Layer 17 of a small transformer language model trained on English Wikipedia (21 layers, counted from 0, width 128).
A neuron's activation on a vector x is quick GELU(weights . x), where the dot is the dot product. Quick GELU of z is z times sigmoid(1.702 z).

Input weights of the MLP neurons that the questions are about. A number n stands for n times 0.0095.
n66: 7 -10 -9 28 28 -4 -19 -16 -17 -17 15 17 -17 -10 -17 18 2 -29 16 -27 49 -4 8 1 2 -4 5 21 5 -14 5 -21 -13 2 -1 9 -7 -11 35 -37 -33 19 -3 9 -15 -37 7 -3 24 -12 8 20 19 -25 -13 43 -9 1 2 6 -26 -15 33 6 16 35 -22 -1 -30 -40 4 -1 13 13 20 -19 -3 -6 -22 -1 8 -23 28 -21 -15 33 -19 14 -14 10 3 6 9 47 -5 -2 -2 45 12 34 -7 -32 0 -4 17 0 -16 -3 17 -15 -21 -56 -7 -9 2 20 -2 -11 -15 -4 -2 27 5 -9 -10 -31 33 5
n134: -7 -31 -24 -43 -3 -14 28 -9 14 11 16 -22 30 1 13 3 11 6 -16 -9 -7 -5 -14 9 55 8 15 24 -3 13 19 9 4 -11 2 13 -21 -1 15 46 -2 -14 -11 -6 28 -28 -9 -36 20 -14 11 5 -28 4 -52 2 7 18 8 -3 -7 61 15 9 -10 -15 5 20 27 -26 19 -3 14 -7 -49 -19 18 -28 -14 -20 19 14 -33 -2 -1 -3 -19 44 31 -19 9 -2 -24 1 9 -31 -1 13 -5 8 14 -28 1 -2 47 -62 14 -22 -32 -44 -7 -32 23 37 -13 -7 16 13 48 -25 -14 24 15 16 9 -1 -7 23
n136: 8 13 -5 -11 -6 -15 -11 13 -16 14 1 9 17 -31 44 -1 14 -13 -23 11 21 -3 4 -22 3 15 -10 -4 6 0 -4 15 -16 6 -4 1 -2 11 -5 -34 1 2 8 15 -11 10 5 18 -1 -16 -11 -5 -7 -31 -16 -35 -18 -23 13 -25 -8 2 -10 26 13 -24 -5 8 18 32 -6 16 32 11 -10 14 -9 44 56 -19 -25 16 9 -6 -9 14 -9 -25 -9 -14 24 -29 -2 -12 7 12 19 -18 -23 37 -7 13 -20 -4 12 6 -10 -1 -2 -22 4 -7 -6 -6 -1 1 15 12 -4 -2 0 26 38 23 -25 -14 -11 9
n159: -4 -4 -12 2 24 6 -21 1 2 8 -21 10 2 -4 -9 11 -4 -44 3 -38 -31 -15 6 -12 2 -9 1 -8 20 -11 -3 8 -27 -4 2 10 -22 11 40 -51 -3 -9 -25 7 -20 -6 25 12 34 12 -20 32 -10 -11 10 -29 25 1 -36 57 20 -5 13 2 2 -14 9 -1 -14 9 -7 -11 -15 47 -19 8 17 4 -8 -7 16 37 -19 -50 -17 -8 4 -5 -11 13 4 21 0 10 -16 12 -22 6 -5 3 8 1 16 -9 9 -29 -6 45 32 -9 10 37 -2 -38 22 0 -1 18 -23 -15 3 19 21 6 21 -28 15 28
n162: 3 6 -28 -33 10 -34 -26 14 6 -1 -15 36 1 -25 9 17 46 -1 -12 -22 22 6 32 -2 -18 16 -15 -13 -3 27 2 -10 -12 16 -46 -40 -6 5 29 -30 4 11 -8 -10 19 -1 22 -17 -8 -12 29 24 30 0 10 -29 5 38 10 2 -9 36 65 33 -6 24 7 -4 7 -35 10 -4 -8 22 4 -8 2 7 -14 -18 14 -4 35 -40 -40 6 -11 -4 17 18 -9 9 2 -23 12 -16 8 11 14 29 4 -3 -9 -13 -7 1 -16 37 10 -36 8 3 -50 -1 -33 -16 -4 -4 -14 -6 -14 11 0 -9 -6 3 21 57
n201: 11 -10 -19 -13 13 0 -6 16 -17 3 -1 -10 26 -21 41 14 8 -17 -10 6 -20 27 -1 -14 -2 8 3 -16 1 12 13 -26 13 -19 -13 -25 -17 -27 19 19 34 20 23 -36 -17 36 45 43 -5 1 28 2 8 -5 8 -14 -2 32 -10 5 11 -28 9 -18 -6 -5 25 -16 -26 4 -8 -16 11 11 -60 -40 38 -36 -18 8 -16 -32 -8 -6 -14 -11 13 0 11 11 21 9 -21 -19 -11 -25 15 -22 11 25 7 16 -25 9 -11 10 11 30 14 -25 -8 -37 31 -1 -10 6 -3 2 -15 12 -6 -21 27 16 25 9 -49 6
n206: 15 -27 3 1 -29 -14 -35 -11 -14 13 41 21 -29 -18 -5 27 -41 -15 -9 -22 -32 13 1 5 6 27 0 -7 39 26 -42 9 8 21 -28 9 -25 46 8 -14 9 18 -2 7 -13 0 0 -1 39 10 -20 46 -4 -33 -16 1 8 25 23 35 -3 12 4 -5 6 26 -38 11 13 1 6 -17 -7 54 -24 8 -24 12 -12 2 -20 -41 -4 19 -19 -11 -5 -35 -7 -54 37 -2 16 17 17 -11 -9 6 -1 20 6 -17 -11 -13 2 8 20 -29 12 21 17 16 11 10 -24 23 15 -17 -36 -18 -7 13 -5 -9 -8 30 -3 10
n274: 3 11 -29 -13 -4 -3 -30 30 17 3 -25 4 -10 -5 3 22 24 -3 -12 16 -20 9 -38 21 -3 -3 -2 12 26 14 14 0 -1 -5 19 1 -4 -22 10 -6 13 23 -50 33 21 -1 17 -10 -7 -15 15 7 -6 -12 -1 15 15 29 -6 13 3 7 -3 16 -8 -15 2 -35 -1 11 -6 7 -6 37 23 42 4 -34 15 -45 12 -36 1 -28 14 -12 0 -17 -40 27 3 1 -33 8 13 -20 -11 6 -14 26 16 1 -25 9 -16 -7 9 -10 -20 2 -19 -2 -3 -13 18 7 -8 30 -13 -13 11 38 -26 27 -47 -16 -23 3
n281: 0 -27 58 -7 7 7 14 2 19 19 21 -8 -15 23 10 13 27 -24 -15 7 -5 -14 9 -10 -6 10 2 -2 -18 -17 -11 24 -29 13 -21 10 5 30 13 9 -15 16 5 -35 16 -35 -26 -11 -35 -31 15 29 -19 -21 25 0 34 -3 -11 -24 -19 18 -15 -11 -22 -2 18 -25 -16 -18 1 16 19 24 25 60 -15 -8 18 16 -15 1 -15 3 -22 -12 -5 9 -49 -42 4 10 12 -8 -15 -18 22 17 -4 -4 1 -32 -10 -29 -11 -22 -1 15 19 -12 -5 -2 46 22 -36 13 -42 30 25 -2 -2 39 25 -15 12 11 22 3
n308: -18 -25 19 3 -9 13 11 27 -2 11 -22 -17 9 -19 6 7 16 -2 -18 11 -14 14 30 8 -31 16 -15 -1 18 3 -6 22 -12 -33 -21 -6 -6 -4 -3 12 -18 -4 -19 5 11 -34 23 12 -6 -18 -7 26 -17 -4 2 -48 -10 29 -1 -18 2 -1 -29 -4 -18 2 27 12 -8 20 -4 4 -4 3 -40 -27 26 -13 6 -11 -27 -24 22 33 5 12 -4 -44 -6 -12 9 -13 3 -7 18 -13 30 -6 -32 10 15 1 -25 -43 -6 -8 -1 67 30 23 28 4 11 24 -7 3 -11 1 35 3 13 4 37 -54 29 25 24 -14
n313: -8 21 -24 -36 13 28 -11 -13 39 25 -17 4 -26 -19 2 -26 -9 -15 -24 -7 -10 3 13 -1 -15 10 2 26 -12 39 -8 3 7 -60 -19 12 4 -18 38 20 17 -1 -5 9 43 28 13 -32 -4 -26 14 -18 -16 9 6 -30 -2 33 2 39 10 34 7 27 -11 -19 33 -20 -35 1 30 -20 11 -38 9 -27 50 17 -33 16 -34 -16 13 10 -3 -5 -4 4 -29 11 -31 20 11 -17 9 -29 10 -16 10 -11 4 -13 -9 -1 26 -29 -35 5 -36 -16 -22 10 -13 12 20 21 -2 24 9 17 22 -34 1 19 21 11 8 -23
n331: -31 12 -5 -12 -4 -21 -19 8 -13 19 20 8 -54 26 -2 2 -42 14 16 11 -23 13 26 9 25 -13 -17 7 -3 -55 -6 -6 -16 -41 -13 0 -29 28 8 23 19 34 39 2 27 -22 -12 -4 -30 -25 1 35 20 -9 4 3 43 -26 -13 14 -36 18 -14 -1 -9 9 -15 39 -8 -37 25 19 -8 2 4 -11 11 14 -17 -9 16 9 2 13 -18 16 -2 8 -35 -13 -9 11 12 15 -24 4 -3 11 1 23 21 -4 12 -28 -10 -33 -2 -6 -31 17 -30 -32 5 31 32 40 16 -15 8 -23 -26 29 4 23 -15 -28 8 -21
n397: 15 -7 14 7 3 2 -40 -7 -9 -25 37 6 -12 -17 -23 -26 -21 4 17 -21 -31 -40 -6 2 29 19 14 27 -32 10 -8 22 -42 19 -28 -3 10 -2 -4 -9 2 15 7 6 -28 -4 9 -27 -7 1 -11 39 9 -15 5 -8 -10 8 -13 25 -19 36 -10 15 -2 1 20 4 -26 -9 -8 -1 40 -2 1 -14 -6 13 -20 1 -12 12 40 -7 -33 44 3 13 22 -59 -3 15 -19 -24 35 8 -29 -30 7 22 4 -6 -20 1 -10 -10 -13 2 2 18 -9 -35 8 18 12 27 -12 8 11 2 43 15 6 17 3 26 1 -15
n414: -45 5 -17 -28 -21 13 -13 11 19 -33 -7 16 -22 -1 52 -5 29 54 13 0 -36 42 41 -31 -3 -37 5 5 -28 1 19 -17 2 20 -35 5 -2 4 1 9 0 12 -10 9 -3 -53 2 -1 6 0 26 11 -6 9 -12 -18 -32 28 8 32 -23 39 -5 -24 -17 -43 1 7 -2 13 4 -14 4 -8 -4 -1 3 -8 -3 -13 -22 20 -6 22 -16 -8 -30 22 3 12 -14 9 -20 4 -5 5 -4 -13 37 -3 17 3 -2 -1 -17 2 10 -9 41 14 13 -20 4 2 -3 -18 16 12 20 12 -1 -2 1 17 2 -18 -11 21
n428: 4 2 23 -57 -41 15 4 7 14 31 1 -15 -21 -2 -7 -40 17 9 -2 10 -2 38 15 -12 18 -6 -23 7 -17 23 0 -16 5 -17 -7 5 11 -14 3 -17 1 -32 5 6 -9 22 -25 32 8 3 53 3 11 -21 -22 16 0 1 33 53 -3 14 18 16 -11 -23 -24 35 14 -18 5 -13 1 15 6 7 8 26 -35 -30 17 7 6 -16 -53 -19 -11 -14 -12 -32 -3 26 7 -2 -50 -19 0 -23 -3 4 19 -6 41 33 7 -10 4 -16 -3 -26 33 -4 -24 8 -33 29 33 -16 4 11 -11 -37 14 31 4 -33 -8 -22
n433: -15 -6 -19 17 21 -7 25 -6 -20 -19 39 -37 -22 19 33 13 19 22 4 -14 20 26 -14 10 9 -3 26 0 22 13 6 -8 21 -2 -8 5 10 7 -22 -19 15 -9 -8 -11 -1 -40 -18 -16 7 -8 18 -2 10 10 -42 10 23 -6 -10 29 -26 -23 21 2 -4 -24 6 15 -1 -10 17 -29 20 -3 -9 -16 5 -19 8 1 30 -5 -27 17 -26 -24 12 28 6 -23 47 21 -2 -30 -8 13 -35 -6 -4 -20 5 5 -12 6 23 14 2 16 5 6 -28 -22 37 21 18 19 7 7 -46 -28 24 -12 -12 21 0 -41 -5 21
n434: 3 -2 -15 17 1 -9 31 33 11 6 3 20 8 15 -18 8 3 10 -25 -10 -6 -3 8 7 18 -15 22 8 -20 -10 -43 -27 -37 24 -30 17 -40 -14 13 8 20 38 11 -25 13 -17 -11 14 -6 -10 -11 26 9 25 -4 -35 -15 17 -13 12 -21 21 -33 23 -6 -1 -19 -18 -15 -9 7 25 27 -23 -4 -7 6 24 10 1 -7 -46 17 11 15 40 -4 -32 4 -21 -34 5 -41 -56 46 15 -5 -4 -5 43 14 -44 -15 3 -28 -2 -1 16 -24 16 -16 -27 -1 28 -11 38 -20 8 -5 -11 0 33 13 13 -28 3 -25 6
n443: -43 -19 20 31 40 -49 23 13 -18 -26 33 -26 3 3 -22 12 22 15 -48 -17 28 24 18 -22 -10 -25 12 40 -24 -10 -19 -10 -54 22 -1 -18 -19 1 -16 8 31 5 -15 -30 3 -21 13 24 6 3 25 -18 4 -10 -11 32 10 22 3 -18 -1 20 28 12 -26 -8 30 8 -17 31 12 7 22 27 25 -33 6 -11 10 -1 59 -12 -17 4 -17 -20 -7 -9 16 -3 30 40 -25 -24 3 -17 -4 1 -8 -15 13 21 5 -26 -1 -7 -1 3 12 -33 12 1 39 2 -17 11 -45 -13 -7 -12 -4 3 14 -6 -44 -35 40 -35
n453: -53 -62 -25 -11 27 -23 2 10 -7 8 -22 -8 -22 45 -21 12 9 -28 22 52 18 -23 -46 -38 -19 1 44 59 51 41 -8 -18 12 -26 8 -34 2 -8 -28 -5 53 15 31 -2 47 47 3 26 -14 -29 34 21 2 2 41 6 14 8 -31 13 20 -30 17 -2 3 -5 -10 12 -3 23 -6 24 -9 -20 -14 18 20 -60 -13 6 28 -19 2 2 4 6 4 2 -24 21 17 8 15 -21 33 -30 34 -35 -2 7 4 -37 -35 -9 -36 -9 38 13 -17 -42 9 -47 8 61 -36 -5 -3 23 -20 -7 47 9 38 26 -26 -28 -36 -7
n461: -14 -66 -54 -13 28 34 -11 -1 -6 22 0 -18 10 -4 8 -18 6 -24 28 15 -21 55 -1 2 -1 -21 -21 -1 24 -13 -26 -1 -43 -26 -18 -5 9 9 0 -12 5 0 8 11 29 6 5 17 -1 8 -6 -1 -18 -21 -18 10 12 36 25 -11 -20 16 21 15 -10 -6 12 -11 -21 -37 -1 -22 -16 16 19 18 -3 12 -1 9 -46 -8 -18 -5 3 32 20 23 -24 -36 1 23 -58 9 -31 -15 16 -20 -4 25 21 11 -17 -1 32 -45 -4 -13 -34 -13 -16 6 46 -21 35 21 -94 19 -39 -13 16 1 55 3 -3 5 -19 -13
n486: -13 -17 23 -12 -36 -2 18 -2 -14 12 -19 1 -1 -39 -3 26 11 7 -10 12 -21 -13 11 -18 6 1 30 -24 -20 -19 -28 -3 8 -17 11 5 -16 -21 3 -8 1 8 -24 24 11 4 -22 23 -8 -1 -18 14 4 -16 -17 -28 20 -23 -56 15 -14 36 -21 -47 -16 -1 10 8 19 21 -13 2 0 20 -27 17 27 -34 21 -3 -15 -13 50 26 10 18 20 -21 -3 6 16 -19 -21 -12 40 3 3 -7 3 4 9 -7 -3 3 -13 10 -3 16 -4 31 30 15 17 32 -13 0 -11 -4 1 -23 -3 10 7 7 34 9 -26 2
n490: -19 -11 14 -17 -22 -7 -14 19 -14 -15 8 -4 43 -11 -1 12 -10 28 -29 -5 8 25 9 -5 4 -18 -22 51 -20 9 16 15 -38 -21 -4 0 19 24 4 27 -13 16 -9 5 -6 -7 7 33 -10 -25 -34 32 25 -29 -21 -52 7 -7 -29 -1 2 -1 -10 -4 -35 11 -9 1 12 1 -25 -13 13 -39 5 4 4 4 3 14 -15 30 -19 21 -35 32 8 -46 -13 2 -1 -4 -5 -32 -3 4 7 -6 9 -6 6 9 16 19 20 45 -28 24 30 22 15 8 0 20 -2 41 -38 -4 40 -22 -28 -21 12 -1 -12 -10 1 22
n506: 13 -35 -10 -3 21 9 24 -1 19 -16 -26 -39 12 -2 23 31 14 39 4 -55 -34 7 3 -10 7 4 -18 20 11 -20 0 26 3 -28 2 -4 -3 -13 1 12 -14 16 6 -14 2 13 26 -24 33 -10 8 18 -21 -3 -4 -15 -7 1 -33 -28 0 -17 9 -16 -10 7 20 -32 -5 6 36 51 17 -45 0 1 1 11 8 -9 1 12 -47 29 3 -20 -18 2 -7 -9 -28 -18 -20 -11 11 26 -13 19 -5 3 7 12 -10 2 -5 -8 13 -15 34 -22 11 -19 8 22 -41 8 -55 5 20 -31 2 1 27 11 -3 15 23 8

Each question shows a token from some text and the vector x that enters the MLP there. A number n stands for n times 0.11.

" hours": 16 4 -13 1 0 -2 -4 -4 -3 5 -3 -1 1 -3 18 12 6 -17 -13 -16 11 4 5 -2 8 0 5 -6 -6 6 13 -5 7 16 1 10 14 -9 2 6 -7 -1 -8 2 -7 -4 21 12 1 7 5 0 6 2 -5 5 3 -1 5 1 0 6 8 -12 3 1 -5 -8 8 0 8 -4 -13 -10 -15 -3 8 -10 -1 -8 6 -7 2 -1 3 10 4 13 8 -1 10 -3 15 -11 -14 -1 -3 7 -3 19 -78 4 1 6 -4 -5 -8 1 -4 8 -6 1 12 2 4 7 8 -3 3 -1 -1 1 -12 -12 6 0 -4 -1
Which of these neurons fires most? n201

"\n": 13 -2 7 7 -4 32 7 7 2 6 1 6 3 0 4 4 -1 0 -7 1 5 4 -2 -1 1 10 -1 -6 -5 1 -3 -3 7 1 4 1 -7 0 -3 2 -2 8 3 5 8 2 12 6 -17 33 -3 -3 2 3 4 3 -7 7 -4 10 8 -2 5 -2 -19 8 5 5 14 -14 3 2 -16 4 8 1 -3 -1 4 5 -11 1 6 -3 -10 -4 0 5 3 -14 -5 -1 -8 8 3 7 -9 -4 8 -1 -75 3 1 -5 0 -2 -3 -17 0 1 3 6 12 -5 7 6 -8 -6 -4 0 -21 -5 -8 -3 1 -3 -5 -3
Which of these neurons fires most? n461

"ax": 19 26 14 -2 -7 5 2 -2 -10 6 2 -11 3 1 8 7 -2 3 2 -3 3 -6 -9 -1 7 -2 14 -14 4 0 -8 -5 1 0 -6 6 2 9 17 19 12 4 11 10 6 -12 1 -3 2 -9 -14 2 1 12 -3 3 -10 4 0 -1 0 -4 10 -3 -16 5 2 17 -1 -6 -2 5 -2 6 9 -2 17 7 1 7 -5 6 8 3 -5 -10 9 18 8 -4 -4 3 10 8 2 5 -22 3 -8 -15 -68 -12 3 -25 -10 0 1 -7 -11 7 1 10 5 -11 -5 -3 18 -7 1 -2 1 -8 -12 3 -10 -17 1 8
The most active neuron and its activation: n433, at about 2.1

"t": -12 13 0 8 -18 2 -5 -20 -12 16 8 16 10 0 -5 12 -5 -1 4 6 -8 11 12 27 7 6 8 -3 -7 -7 12 11 -6 10 2 3 6 -1 1 11 6 -2 0 5 6 5 16 -3 4 0 1 -10 2 3 -6 -18 -6 5 3 3 -3 -1 1 5 -20 1 -2 5 -7 -14 8 4 -2 -4 -2 -17 -6 9 -16 -13 4 -11 -4 -6 -1 -2 3 3 14 0 -3 -12 2 14 -1 2 -10 7 12 7 -69 0 0 5 -13 -8 7 8 -7 3 -5 -7 -10 -2 4 -10 16 5 3 6 4 5 -7 6 3 -4 4 6
Which of these neurons fires most? n162

"S": 22 14 6 2 6 8 -9 -5 8 16 -9 2 0 -10 -7 -11 -7 2 -13 -6 -2 -7 -24 10 -12 8 8 -15 1 10 1 -8 2 3 11 5 2 -8 2 -11 0 6 -11 -3 -7 -2 8 -1 9 14 2 12 9 -4 3 2 0 10 4 -5 -12 5 -1 9 -7 9 13 -5 2 6 0 -14 -8 -8 2 5 -24 9 2 -1 8 -8 2 -12 7 1 8 3 9 15 9 -3 15 4 -2 1 -9 8 -7 7 -71 -7 1 -2 -2 -13 2 6 -15 1 -14 4 9 7 7 9 5 0 8 -7 1 9 -3 16 -4 0 7 -1
Which of these neurons fires most? n274

" ": 5 -2 3 -2 -9 18 -7 -5 -11 0 9 17 -7 6 4 9 7 2 11 3 0 6 -4 -8 2 4 8 5 10 4 1 -6 7 -7 -1 -5 1 6 2 10 9 2 -9 -4 -19 -1 6 5 9 39 7 18 3 2 0 3 -12 -7 13 6 -2 0 3 8 -15 2 2 -3 7 -1 -1 -2 -3 -3 7 2 -10 9 -8 0 -11 5 6 -7 -2 -4 1 4 4 0 -1 -5 13 11 1 -14 -4 3 -5 5 -70 -7 -2 2 -9 6 3 -10 9 -2 -9 -8 -3 4 6 -35 11 -3 6 1 -27 -6 1 -3 0 -1 2 -1
The two highest activations, in order: n206, n66

" Society": 6 7 -2 22 -8 -4 -1 6 2 11 0 1 -4 4 -3 3 -4 2 -7 0 4 -1 -2 0 5 0 -7 0 -2 2 -12 16 0 9 -8 4 -7 4 6 8 -12 2 6 13 1 -12 4 -4 2 12 -3 6 -2 -2 0 1 -15 0 10 7 -1 4 6 -8 -7 5 10 -6 6 -2 -1 0 -1 -4 3 -4 -15 2 -6 27 16 -7 -6 10 -3 -9 5 -4 6 17 1 -4 1 -16 1 9 -4 -5 4 5 -82 -6 -2 -7 -6 -14 3 6 -1 -8 0 0 5 -5 14 14 4 9 7 6 -2 -2 -12 3 3 -4 6 -5
The most active neuron and its activation: n434, at about 1

" people": 15 11 -24 6 -2 -3 -5 -4 10 6 0 10 3 0 12 -1 2 6 -15 -5 4 -1 5 6 1 3 5 9 1 -2 5 13 4 11 -4 15 -7 -1 -7 7 -11 -2 -6 -3 -3 4 -9 -6 -4 13 1 -5 10 -5 3 1 -16 3 3 1 -2 -6 3 5 -18 3 -11 0 -2 -4 -7 0 2 14 1 3 -18 -4 -5 11 10 -10 9 2 4 13 -5 0 5 4 -2 -1 29 -3 1 0 0 6 0 15 -78 -1 -3 3 -1 7 -4 5 -6 -8 -13 -12 11 5 -10 10 15 2 -4 -1 0 -2 -13 -14 12 11 2 2
Which of these neurons fires most? n66

" on": -3 -10 -3 5 -1 -6 3 1 -7 3 -8 3 0 3 2 11 0 -10 2 5 -3 5 -2 6 4 7 0 7 -3 0 17 3 -6 6 -10 -4 2 0 2 -1 5 10 1 17 4 3 3 8 9 12 3 -2 8 10 13 -10 -8 7 -9 -8 16 -3 2 9 -4 6 -10 0 0 1 -4 -1 -34 -6 -8 4 -1 -17 -2 -8 4 -8 9 4 1 -9 2 4 14 1 2 1 9 11 1 -4 9 -4 5 11 -84 -6 3 -6 -1 -7 2 -3 6 -2 3 -2 4 10 2 0 3 -3 -9 1 3 0 5 -3 -3 -6 3 9
The most active neuron and its activation: n453, at about 6.6

" Sen": 8 11 -5 10 -7 -3 1 -9 -6 -11 5 0 4 9 1 5 9 2 7 -5 2 8 -9 -4 1 -1 19 18 -1 6 0 2 9 -6 3 -7 8 4 -1 3 1 -5 -6 -7 -12 0 -14 -1 6 20 -4 -1 5 -8 6 1 -15 13 -9 3 4 1 -11 -8 -12 -6 -6 -2 10 -2 -7 5 10 1 6 3 -13 -10 8 0 -4 4 0 3 -5 -16 15 3 -8 -4 7 -1 16 3 0 5 -38 4 5 9 -69 3 14 9 -1 2 -3 -1 20 3 -5 5 7 -3 1 -5 4 10 -1 3 -7 7 -3 -12 7 -5 8 5
Which of these neurons fires most? n433

" journal": 13 16 10 19 8 -12 6 -2 -1 7 7 4 2 0 0 -2 -3 -12 -6 1 1 -4 1 13 2 9 2 -8 -7 7 -4 0 -5 22 3 11 7 3 -18 1 -3 10 -1 7 8 -14 -8 -5 -1 -13 -2 26 6 7 3 -6 -13 5 1 -8 -4 -6 -8 -6 -6 7 -1 -10 13 -3 -3 -2 -3 3 3 -6 -9 1 4 0 5 -8 3 10 7 5 -5 -3 15 8 6 -7 0 -13 -1 8 1 6 1 19 -77 -11 -7 2 -11 -7 7 -3 3 -4 6 -3 15 1 -1 -7 5 7 3 -10 1 3 -6 -6 7 -8 5 -1
Which of these neurons fires most? n434

"in": 4 28 9 -12 2 -1 -1 -4 6 -1 5 11 3 -8 0 8 2 0 -5 6 -5 13 -3 -8 -6 9 7 9 6 4 3 -8 12 -10 7 -1 10 6 3 13 15 -2 13 20 -12 7 13 -2 19 11 -4 9 7 -4 11 0 -16 8 4 -2 16 -7 1 11 -30 8 4 -19 -4 -1 4 7 -5 -7 8 -4 -9 13 -8 -3 7 18 -1 -6 -7 -5 2 -7 3 -4 -10 -6 13 5 -3 7 -12 -3 -1 -5 -66 9 7 2 -3 10 -3 -13 -12 -2 -1 -6 -6 -5 -4 8 -10 -12 -5 1 -2 -6 -4 5 0 2 -13 -8
Which of these neurons fires most? n313

"en": 4 1 11 8 8 -2 6 -2 1 -1 -6 1 0 6 -5 0 9 5 -7 3 0 12 -2 -3 2 -1 -3 4 -5 -5 3 -1 7 -18 11 -6 7 -12 0 1 -3 -2 -2 7 -1 13 -5 -4 19 16 -9 -2 0 -3 3 4 18 3 2 0 -11 0 -7 -10 -19 -1 17 -3 -9 8 -8 9 -1 2 -2 5 -9 8 -1 -5 1 2 -1 7 9 -14 8 3 1 1 -5 -1 10 6 1 5 -19 7 8 2 -80 -5 7 12 9 -3 3 -14 11 6 -3 4 1 7 -7 -11 3 5 -12 0 0 7 9 -9 5 9 1 -5
Which of these neurons fires most? n506

"9": 8 -13 5 -2 -2 12 9 -3 3 0 -4 -6 -3 6 -9 4 -7 -13 0 -1 -4 5 -14 7 11 -3 2 -6 0 2 11 -5 7 -1 27 5 5 0 11 9 -4 0 -9 6 3 4 -9 -12 5 22 2 7 -6 3 2 9 -2 -9 -5 1 11 -5 -7 -1 -9 6 0 -2 -2 5 -7 -1 11 3 3 8 -3 -4 4 5 0 -1 -4 -3 -5 -2 -1 5 -3 2 2 -1 3 -12 3 5 11 13 -1 1 -84 -1 3 -11 -4 2 -7 -3 4 9 -4 7 4 3 2 -1 -10 -1 6 5 3 7 -1 -4 -1 -2 7 -12
Which of these neurons fires most? n281

" several": 5 -9 3 -6 -3 -5 2 -6 1 3 6 3 1 -1 -5 9 5 0 0 -7 -4 -1 -3 -2 3 6 -5 6 -3 4 4 7 -1 -3 8 -3 11 4 -1 6 -4 -3 -4 4 9 0 5 -3 16 2 -9 -10 8 -5 0 -4 2 9 2 -5 22 12 7 2 -8 0 -1 10 7 1 10 -3 -12 7 -5 -4 5 -11 -4 1 1 3 -8 0 -7 -7 -7 5 1 -4 8 -9 15 0 -5 15 7 9 0 -4 -91 -5 5 5 -5 3 0 -1 5 5 3 -2 -3 3 5 3 2 4 3 0 5 -6 -5 -1 -4 -1 -1 7
Which of these neurons fires most? n134

"an": -1 18 -1 0 -1 -2 8 2 6 -10 -2 22 -1 4 -8 6 7 0 -4 -3 4 12 0 13 7 -2 7 7 -5 8 4 -9 12 -8 3 0 15 -8 -11 3 12 -4 7 5 0 15 -13 -10 -1 17 6 -15 -12 7 -3 9 6 12 -4 -8 1 7 -4 4 -22 10 -4 -19 -10 4 4 3 4 -3 4 9 -8 1 -7 1 0 3 -8 -3 -3 1 -1 0 12 7 -10 1 17 -4 7 7 -21 7 8 -1 -73 -4 4 9 -6 3 -3 -13 0 -2 -11 6 2 10 7 -3 5 -7 5 -6 -11 5 -5 -5 6 1 0 3
Which of these neurons fires most? n313

"th": -7 -1 8 14 6 -1 6 -14 1 4 -7 -3 3 -1 1 7 5 10 -5 -1 1 1 -3 1 8 -16 -6 -1 6 -1 11 7 5 -6 7 -3 2 -4 -3 7 -3 4 8 -2 0 3 6 3 6 7 -10 -11 -17 8 -6 11 -6 9 1 2 -6 9 -1 5 -16 7 20 -3 11 4 1 8 2 2 -13 4 1 -14 -7 1 4 1 -6 6 -2 1 -2 3 8 -6 -4 1 -3 5 2 9 -17 7 1 -2 -82 -6 8 0 11 0 4 -2 -5 0 -4 2 3 13 2 -18 14 0 3 -7 -11 7 -2 -6 18 -2 5 -4
Which of these neurons fires most? n134

" episodes": 13 4 -3 -1 7 -2 12 -5 13 -3 7 -2 8 0 3 1 1 -14 -12 -12 3 -3 4 -2 -1 7 5 8 -1 0 0 12 -5 5 -5 10 13 -1 -16 8 -11 -2 -3 6 0 4 19 2 9 10 -4 5 6 13 -2 3 -19 -1 3 -2 -3 -1 -9 11 -2 -2 6 7 9 -3 1 -4 -14 8 8 -2 1 -15 1 6 -1 4 1 -15 1 1 4 19 0 1 10 -10 18 -8 -7 10 -2 0 5 0 -82 -2 2 -7 0 8 -9 -8 -3 -3 1 5 18 6 -5 -3 0 -1 -2 -1 7 -2 -5 -3 0 -12 -8 1
The most active neuron and its activation: n433, at about 1.2

"ness": 20 10 8 9 -7 0 9 -6 10 -6 10 9 6 3 16 -3 0 0 -7 -5 10 0 -4 17 2 17 0 -2 2 -6 -10 -1 -11 -5 5 14 -6 4 6 17 -7 -1 2 3 3 -1 4 0 1 7 -4 -9 -7 -1 10 -5 9 7 5 -2 -1 -7 -8 4 -16 5 3 -10 1 -11 -7 -6 -5 -3 -12 -3 -9 -4 4 5 5 -6 4 7 -12 -4 13 11 -6 2 2 3 36 -5 5 4 -15 -8 12 -4 -75 -3 -3 0 1 -2 -7 3 0 -5 -6 3 18 8 -11 -16 4 5 -1 2 7 -6 0 14 5 2 -5 -1
The most active neuron and its activation: n281, at about 3

"s": -6 25 -4 -6 -4 15 -7 -8 11 18 -9 21 -11 13 10 3 -4 -1 9 19 4 4 -4 13 10 2 8 -5 1 1 4 -1 -6 -1 -2 11 8 -5 -6 12 8 9 -6 6 -13 -4 -8 -8 -1 14 -4 2 -6 8 7 -6 -6 7 7 4 -11 -7 -11 2 -8 2 3 6 -7 -6 -1 3 4 -2 17 5 1 -9 -11 -3 14 0 -1 -2 -1 -3 2 4 5 3 -16 6 23 -8 -12 -9 -26 -1 4 -9 -64 13 -4 8 -21 6 6 -7 3 5 -8 -3 -9 -13 1 -9 13 0 2 -4 0 7 -3 4 5 6 -8 5
Which of these neurons fires most? n414

"go": 1 31 1 -1 -10 9 8 -8 9 2 -7 19 -4 -4 4 14 -6 5 -2 11 7 2 -2 2 -4 -2 7 -8 3 -8 2 -4 2 8 7 13 -2 -1 22 1 -1 5 5 7 -6 -4 -6 0 4 6 10 8 1 8 4 -12 -12 11 -5 5 7 9 2 10 -28 10 -8 0 2 -3 -7 2 -3 7 0 -8 -7 -3 -5 4 -9 -2 -4 3 2 7 0 0 12 -8 -8 -8 25 5 6 -3 -11 -5 -3 10 -72 -8 -2 7 -3 -6 1 0 3 -17 -1 -16 6 13 1 1 12 -4 -6 0 -6 8 -8 -8 9 -12 0 -6
The most active neuron and its activation: n66, at about 3.4

" characterized": -5 7 6 -1 8 -11 -1 1 -7 11 -6 -8 0 -16 6 -7 -6 4 -4 -2 2 11 9 16 2 -1 9 0 12 -9 7 8 0 -6 2 6 1 2 2 7 10 1 3 13 -5 20 2 3 13 -3 -7 5 9 5 -13 -7 -6 -11 -6 -3 3 -12 -9 -20 -13 14 -1 1 -1 -1 -9 -11 -18 1 8 14 7 -12 11 0 9 0 2 9 -2 -11 8 5 -4 9 7 -6 23 7 6 3 5 4 8 7 -73 -2 11 7 0 13 -3 2 0 4 -7 10 3 -17 -3 -9 2 -8 -12 -3 -5 1 -6 -6 11 -7 2 -1
Which three neurons fire most, strongest first? n486, n490, n159